Layer 6 of a small transformer language model trained on English Wikipedia (15 layers, counted from 0, width 128).
A neuron's activation on a vector x is GELU(weights . x + bias), where the dot is the dot product.

Input weights of the MLP neurons that the questions are about. A number n stands for n times 0.0052.
n9 (bias -0.070): 66 -3 35 21 -28 27 46 10 -42 28 14 0 43 16 7 13 -9 -87 21 -32 8 2 -42 -11 -32 -2 -15 20 -8 -16 -37 -22 42 21 4 39 -32 -2 -14 28 -46 -16 -39 -11 -49 41 26 -28 -11 -16 -53 -4 18 46 60 -17 44 -15 8 19 -13 -21 -25 -4 44 -17 1 8 21 45 -15 -37 15 -22 -9 35 34 7 57 36 -23 24 -4 -33 -20 50 27 -2 -38 -6 -35 -21 -88 -33 -40 -34 50 24 30 0 37 6 5 3 19 26 -24 3 9 -31 -20 17 -6 22 -5 19 -53 -36 -14 -36 -12 37 51 -4 15 19 4 -33
n68 (bias -0.120): 1 10 32 -5 11 27 3 -30 27 36 10 -33 -19 -13 -8 20 -17 12 -3 29 -5 1 0 -25 9 -51 18 23 13 22 -24 34 -33 -7 14 -49 19 4 7 -7 27 -3 -25 38 6 53 -11 -27 -19 -23 3 -47 -53 3 4 3 -2 13 -4 -20 -24 -8 -28 9 -14 0 7 -31 31 28 20 5 -9 -10 -21 10 -22 -28 28 5 -3 1 10 -11 17 -22 -22 -18 -10 19 -5 -6 22 6 -25 22 27 15 -4 -29 38 -3 -40 3 25 -43 -41 7 -4 31 24 -14 15 30 -49 43 7 5 15 15 0 5 63 14 -5 12 -33 -19
n76 (bias -0.051): -8 5 18 -49 1 -16 20 22 24 -14 -21 -48 -27 -16 74 14 16 3 31 4 -4 -29 17 10 37 13 -41 75 11 18 -8 -4 -18 -24 -13 -23 5 1 21 -5 18 -11 20 9 19 22 -7 -6 13 -18 -48 3 -4 7 13 6 22 -1 -4 -23 -3 -41 8 13 -2 -28 -52 -32 -4 17 20 19 19 -26 5 -32 -35 19 -15 -50 -24 -13 9 -18 49 2 28 -6 24 -3 6 -38 34 -5 21 -13 -17 -3 16 9 41 -27 37 -42 29 -1 -14 20 -9 -18 0 -22 48 43 -35 13 13 8 -28 -48 -24 38 17 -28 4 16 -51 23
n91 (bias -0.156): -13 -16 -1 23 8 -39 -48 1 -5 9 49 -35 8 16 -31 -15 -13 12 10 -36 27 -11 -17 -30 -16 -61 -7 13 -8 -21 7 -9 -14 14 20 21 -53 -2 -9 22 76 15 -2 -46 -10 -10 -3 7 45 -3 -17 -27 9 53 4 15 9 49 57 -45 -38 -7 -17 40 42 -14 -28 -27 8 21 -21 8 49 -7 32 -72 -40 54 49 -10 24 18 -50 18 -23 22 -16 -35 32 -5 6 -39 12 -15 -8 64 -24 27 -8 4 0 23 -33 43 -31 2 13 -3 -20 -15 2 1 -29 31 31 -17 23 36 -36 17 17 -24 4 -3 2 35 -84 9
n131 (bias -0.145): -44 3 9 -1 -19 49 1 -13 5 -2 -11 -48 -8 22 -1 94 43 -31 -58 63 -42 29 22 10 -48 18 -10 23 -62 41 17 7 9 32 6 39 36 -57 20 15 63 34 17 -29 20 25 -17 -15 -28 -33 26 -2 29 -45 -24 -37 50 35 12 3 -40 -40 2 7 -37 -3 13 -42 7 -13 -20 -3 -3 1 -10 -6 -13 -35 -43 25 -8 -22 8 30 -9 27 38 20 -35 -9 7 7 -4 14 -16 -8 -42 -31 16 -26 -11 -7 19 7 -55 8 -36 7 -17 32 -36 26 -4 -58 9 35 -24 33 -8 -38 39 -46 30 -23 18 18 51 -6
n166 (bias -0.157): 10 38 -23 16 28 9 -4 -12 13 -13 -27 27 22 8 -3 -12 -12 14 -14 -29 -57 0 31 -31 -61 -36 5 74 15 -12 16 -27 21 -5 -2 -13 20 -3 16 24 28 -43 -39 -11 6 21 -21 -10 -18 -34 21 14 -27 7 -6 -31 9 -19 5 19 -15 7 3 -30 -16 4 64 -25 4 13 -8 11 11 -22 -16 31 41 48 26 -2 -13 44 -16 14 10 9 5 -39 -24 8 2 -46 24 -44 26 -42 -33 -3 73 32 -17 -26 -7 -13 -62 25 41 -25 -17 11 -40 -5 -2 51 3 -8 5 -37 -45 -3 -13 -12 40 32 5 -15 11 12
n189 (bias -0.135): -19 38 -13 -9 6 17 9 5 -23 0 69 -41 -6 -13 -19 10 -42 25 -10 1 51 -18 24 0 -17 20 -31 32 21 -67 -4 -31 -60 14 5 -6 18 -12 65 9 8 29 -18 28 -8 2 -25 -21 -36 -13 20 38 13 20 -4 -9 38 9 -61 4 11 3 -21 -29 23 7 -3 22 12 47 2 -7 -35 -42 0 29 66 23 -2 -45 19 -28 -6 -18 -34 36 8 -9 19 -22 2 15 -5 31 2 -7 -62 59 43 10 -1 34 -3 18 -7 -11 -3 49 -41 -11 -10 -24 -45 -51 -15 2 -5 -51 -1 47 0 8 11 43 19 3 20 -22
n201 (bias -0.054): 35 -33 -25 -25 60 7 19 -21 -33 -29 33 41 14 -2 27 19 12 -9 60 -46 -2 7 2 19 -56 39 24 -21 25 -26 -64 22 -22 -1 -21 10 7 -5 -20 8 53 -6 3 0 35 -28 2 4 -4 -8 -11 30 -13 -1 -11 12 -29 -15 -1 54 -9 42 -22 5 -11 -31 -10 -7 -5 -7 -10 50 -4 19 -8 -25 -21 10 -6 -40 -93 19 -16 8 -27 4 7 9 -19 -6 24 28 18 12 19 -64 -22 -31 -2 21 -29 4 -4 -5 -22 -22 -4 21 -4 -13 -12 -19 -24 -16 -8 12 3 13 13 -24 4 -33 15 25 13 -12 36 25
n265 (bias -0.221): 37 12 18 2 -15 31 8 12 -5 23 -16 -42 -24 7 -16 12 -23 6 -33 -22 0 -2 43 -47 -8 7 -20 38 -70 -42 -57 4 51 -80 -70 -19 -53 -27 49 60 24 28 6 -49 14 10 -11 -6 -19 6 1 70 25 -32 17 3 -14 -2 14 -19 -9 -5 1 -15 -40 32 57 -6 -19 15 17 37 -19 56 1 -36 45 -7 -40 -36 19 -52 19 22 46 44 6 -29 13 -8 -22 -12 23 -33 -21 8 -7 -46 25 -14 18 7 13 -12 -25 5 -33 42 -32 4 -8 24 77 -16 -1 10 0 16 -9 9 -16 12 27 16 47 20 -7 11
n389 (bias -0.128): -42 8 -2 49 -29 -36 20 -30 -54 3 -18 -3 5 -23 -3 59 -24 28 0 -20 -21 -3 -10 59 0 -18 24 8 45 26 12 -25 -43 14 36 -6 -27 57 1 46 -20 69 9 -34 -42 20 0 0 -20 -48 -77 -26 -35 23 2 8 -19 -40 -26 17 -47 -43 49 39 10 47 8 19 23 54 21 -26 -28 -22 33 -4 -50 -6 16 13 -11 77 17 33 22 -22 57 -25 19 1 -23 -5 -24 -30 -13 34 32 -18 34 -54 -53 5 -7 4 24 -15 -11 11 -14 -8 32 12 -39 34 10 2 -13 -11 0 3 -21 -19 24 10 28 9 -32 -10
n437 (bias -0.121): 16 9 12 -6 39 -24 18 -27 -22 20 -28 -10 -50 11 -7 -31 -25 -23 51 3 -5 7 24 -17 -6 5 10 -69 21 -11 -1 -33 64 -19 -7 16 0 -21 -9 -10 -25 -11 -18 23 -20 -93 -12 -10 32 -21 -28 -25 43 2 67 23 24 44 -11 52 26 -2 7 -20 12 21 13 5 -16 18 -11 11 4 -8 4 -76 -24 -42 -22 -3 5 -7 -5 -5 9 -7 13 15 5 -11 25 -14 -11 -21 21 41 -2 -21 -13 12 2 -10 56 64 1 -12 -19 5 24 -13 8 -26 57 12 17 24 -25 -1 -13 -19 -28 23 36 -8 22 2 -31 18
n453 (bias -0.069): 5 -29 6 -14 18 7 -46 -33 6 -60 13 20 -30 4 -23 7 -1 68 -55 28 29 46 53 -5 31 9 16 9 -11 -37 26 -26 19 56 -38 -47 -10 5 93 5 -13 2 -35 -18 -41 -35 -43 -10 -16 -15 -43 4 -51 34 -42 11 -35 -5 2 8 52 -5 -3 60 21 -17 -34 37 14 8 -62 31 30 6 39 -36 -16 -19 26 -41 9 7 12 -5 -32 43 -14 -25 26 31 25 -17 -56 58 -33 50 -35 27 0 22 -16 35 -34 41 -6 0 2 3 43 -41 -29 54 -39 29 -4 -29 2 23 -7 13 -7 20 9 -14 31 9 -6 -4
n487 (bias -0.092): 15 21 -12 19 16 -9 54 1 -7 -26 27 63 -24 18 19 23 10 -12 23 11 17 -18 19 -4 33 18 -24 18 -8 -48 9 21 -52 -7 -9 -24 47 16 -36 0 -44 11 10 24 9 -47 38 5 69 0 13 -14 -9 17 50 49 -5 -14 -12 22 -35 19 -55 -53 15 -58 -38 -31 17 -18 -17 39 19 18 12 -31 -21 18 -8 16 -15 28 20 -7 -41 16 9 -59 -50 17 -26 -12 -70 38 1 13 -3 0 10 31 51 -15 -14 -42 12 12 -18 -2 -2 -40 -1 16 -34 -17 13 5 8 -13 28 -20 10 58 -12 -12 -42 -7 5 8
n509 (bias -0.132): -14 -29 -11 7 -3 62 34 46 -6 34 -15 -30 -8 -9 -13 39 45 37 3 33 -53 6 -4 -78 -17 1 10 -13 11 -13 3 1 -35 2 23 27 27 9 11 -3 9 -13 -16 39 -37 24 -16 -17 25 -6 -19 35 -8 37 -8 -36 -13 -42 10 -6 -47 -37 -33 8 46 -15 -13 -76 -11 -3 15 -2 -43 -28 59 30 -12 -10 20 21 5 -37 -32 -52 -15 12 58 -21 -15 -37 -23 3 19 -10 18 33 12 23 3 -18 -10 -1 41 -49 1 30 -12 -1 -8 17 3 38 -2 -55 -34 -13 7 -3 49 -8 -14 -7 48 18 3 7 -28 -23

Each question shows a token from some text and the vector x that enters the MLP there. A number n stands for n times 0.066.

" and": -16 18 -4 -14 -12 -7 -17 27 23 22 13 -36 55 -2 -31 16 -2 12 1 24 8 9 -36 -41 -8 -4 2 -4 20 16 -23 27 23 -6 -17 -30 12 51 7 -8 -9 18 7 10 26 16 -17 20 -15 26 -26 -17 9 19 12 21 -1 22 -6 -35 -9 -14 45 -15 -40 -25 -11 19 11 -52 2 30 -6 31 -18 8 3 4 -9 -6 3 23 -26 -64 -27 -14 -32 -3 0 -2 10 -25 -24 -36 -2 20 -43 13 -12 -28 17 25 14 22 26 -2 30 -12 32 18 -37 -5 -10 -6 8 10 -21 -41 24 21 11 -45 -29 27 35 -1 8 44
The three highest activations, in order: n91, n68, n189

"ist": 24 21 30 -4 21 -17 1 -13 66 26 12 -39 12 8 -47 11 -2 11 4 -2 -25 18 3 -17 9 18 -9 1 19 38 13 21 3 -19 0 14 -13 28 5 -16 -37 3 0 -1 45 -8 10 18 6 71 -2 2 7 17 -23 14 -3 -18 14 -31 27 -13 38 -4 -24 -1 -52 29 5 -34 18 -8 -21 0 -19 -5 18 0 -12 -12 14 44 -3 -51 -31 -16 -40 -32 -6 -15 26 -29 -16 -39 -14 4 -58 35 -15 8 -22 2 -24 -5 17 9 23 10 26 8 -9 11 -6 -13 22 -4 -6 -33 3 15 -31 -10 -52 0 5 9 31 50
Which neuron lights up most? n453

"re": 8 2 -20 7 9 13 -11 32 33 54 -2 -43 16 12 -22 2 11 1 24 -21 -10 22 -35 -3 -2 9 -5 -1 26 33 -18 38 45 -32 -13 -10 14 42 6 -4 -36 -11 17 0 26 3 6 10 -35 48 26 -7 25 20 -42 51 28 4 -4 -25 26 19 21 -2 -64 -17 -27 13 -5 -18 26 21 -5 3 -39 -9 16 -13 -12 16 6 6 -7 -57 -18 -26 16 -10 -21 -30 -3 -24 -34 -3 -18 28 -38 34 -23 -15 -12 -2 -9 10 0 2 12 5 12 25 -33 18 4 -15 14 7 -2 -55 0 11 -28 -43 -58 1 24 26 11 42
Which neuron lights up most? n265

"ic": 6 4 2 -34 -9 -18 -7 -1 50 50 38 -35 18 -2 -45 14 -2 6 23 -3 -35 25 -38 -26 8 18 -12 2 -10 28 -22 10 17 -9 -46 9 20 13 6 -10 -58 11 -5 18 45 -12 14 49 3 22 -11 -3 26 25 -20 20 -6 21 -3 -15 5 10 21 6 -6 -5 -55 0 -14 -10 6 5 -1 -14 -33 -9 -11 11 -10 15 0 32 31 -55 -35 -25 6 -4 -17 -7 25 -14 -10 -19 16 -15 -36 31 -15 -26 -14 -10 5 7 18 1 29 -5 35 2 -20 9 18 8 -1 2 17 -16 17 4 -4 -36 -78 13 56 4 26 41
Which neuron lights up most? n201

" is": -24 -10 -20 -27 -46 -32 9 -1 50 46 30 -20 39 14 -24 21 -17 13 -6 -9 -1 27 -30 -8 12 0 1 -24 22 17 -20 9 23 -7 -23 -15 16 37 -2 12 -16 12 9 10 25 16 22 33 -5 56 -29 0 3 11 20 23 9 12 -16 -36 4 -13 45 -12 -21 -46 -2 12 20 -23 -5 16 -25 3 -29 -5 17 -29 -27 -16 -3 51 4 -50 -28 -48 -21 -6 4 11 -1 -4 -16 -21 -17 26 -45 49 -18 -11 7 -2 -18 14 29 -10 32 21 19 -10 -26 -18 12 17 21 3 4 -15 14 14 -3 -27 -34 1 13 0 -16 58
The two highest activations, in order: n91, n68

"A": -11 4 -4 -2 -4 -26 -22 27 56 29 -2 -24 61 4 -20 5 0 -4 9 5 -1 37 -39 -28 -28 -9 4 -26 35 36 -28 -4 32 -24 -4 0 3 50 -10 -3 -22 -2 27 10 28 8 3 26 -7 29 -19 3 4 18 -2 31 12 -14 -11 -27 -3 -18 36 -25 -21 -10 -14 -4 -15 -6 11 27 -20 19 -21 1 20 -23 -26 -5 15 35 -1 -54 -12 -21 -23 4 -5 -30 31 -31 -25 -11 3 22 -31 26 1 6 11 -17 -8 10 -4 -4 44 -18 2 -3 -36 3 23 -1 12 -12 39 -37 6 15 4 -35 -27 17 2 9 10 36
Which neuron lights up most? n166

"ing": -3 9 8 0 -11 -11 -13 -5 16 30 23 -12 23 29 -46 25 -4 0 22 19 -42 27 -39 -18 2 31 -24 -12 0 26 -33 13 43 -33 -7 -5 20 50 6 -11 -14 27 27 10 7 20 35 12 21 14 -16 3 -23 14 -13 42 36 13 5 -10 -23 -2 36 -14 -40 -25 -38 -9 11 -22 -19 3 -12 1 -41 10 -1 -22 -2 -11 -5 35 19 -27 -13 -35 19 -1 -6 16 19 -22 -9 -37 5 0 -41 8 2 -19 -21 -33 0 -12 0 -8 36 -28 30 28 -15 -5 5 -15 16 -7 5 -26 8 5 -8 -14 -38 4 56 -22 26 65
The two highest activations, in order: n131, n201

",": -34 6 8 -20 -15 -23 -6 17 73 34 6 -36 49 6 -27 7 -11 4 4 22 -5 19 -34 -42 0 6 -12 -11 29 22 -3 33 27 -10 0 -38 -2 40 16 -9 -30 9 10 5 20 31 8 19 -8 28 -35 -14 -10 21 19 28 2 8 -6 -15 -10 -17 52 -11 -34 -27 -18 7 9 -17 8 14 9 24 -24 -5 6 -1 -24 5 -4 16 -1 -59 -13 -24 -35 -5 11 -12 0 -2 -30 -35 -20 14 -45 19 7 -33 17 12 -6 -5 21 3 22 -30 33 12 -42 -3 3 9 21 1 -14 -26 30 20 16 -36 -19 10 23 -6 25 43
Which neuron lights up most? n68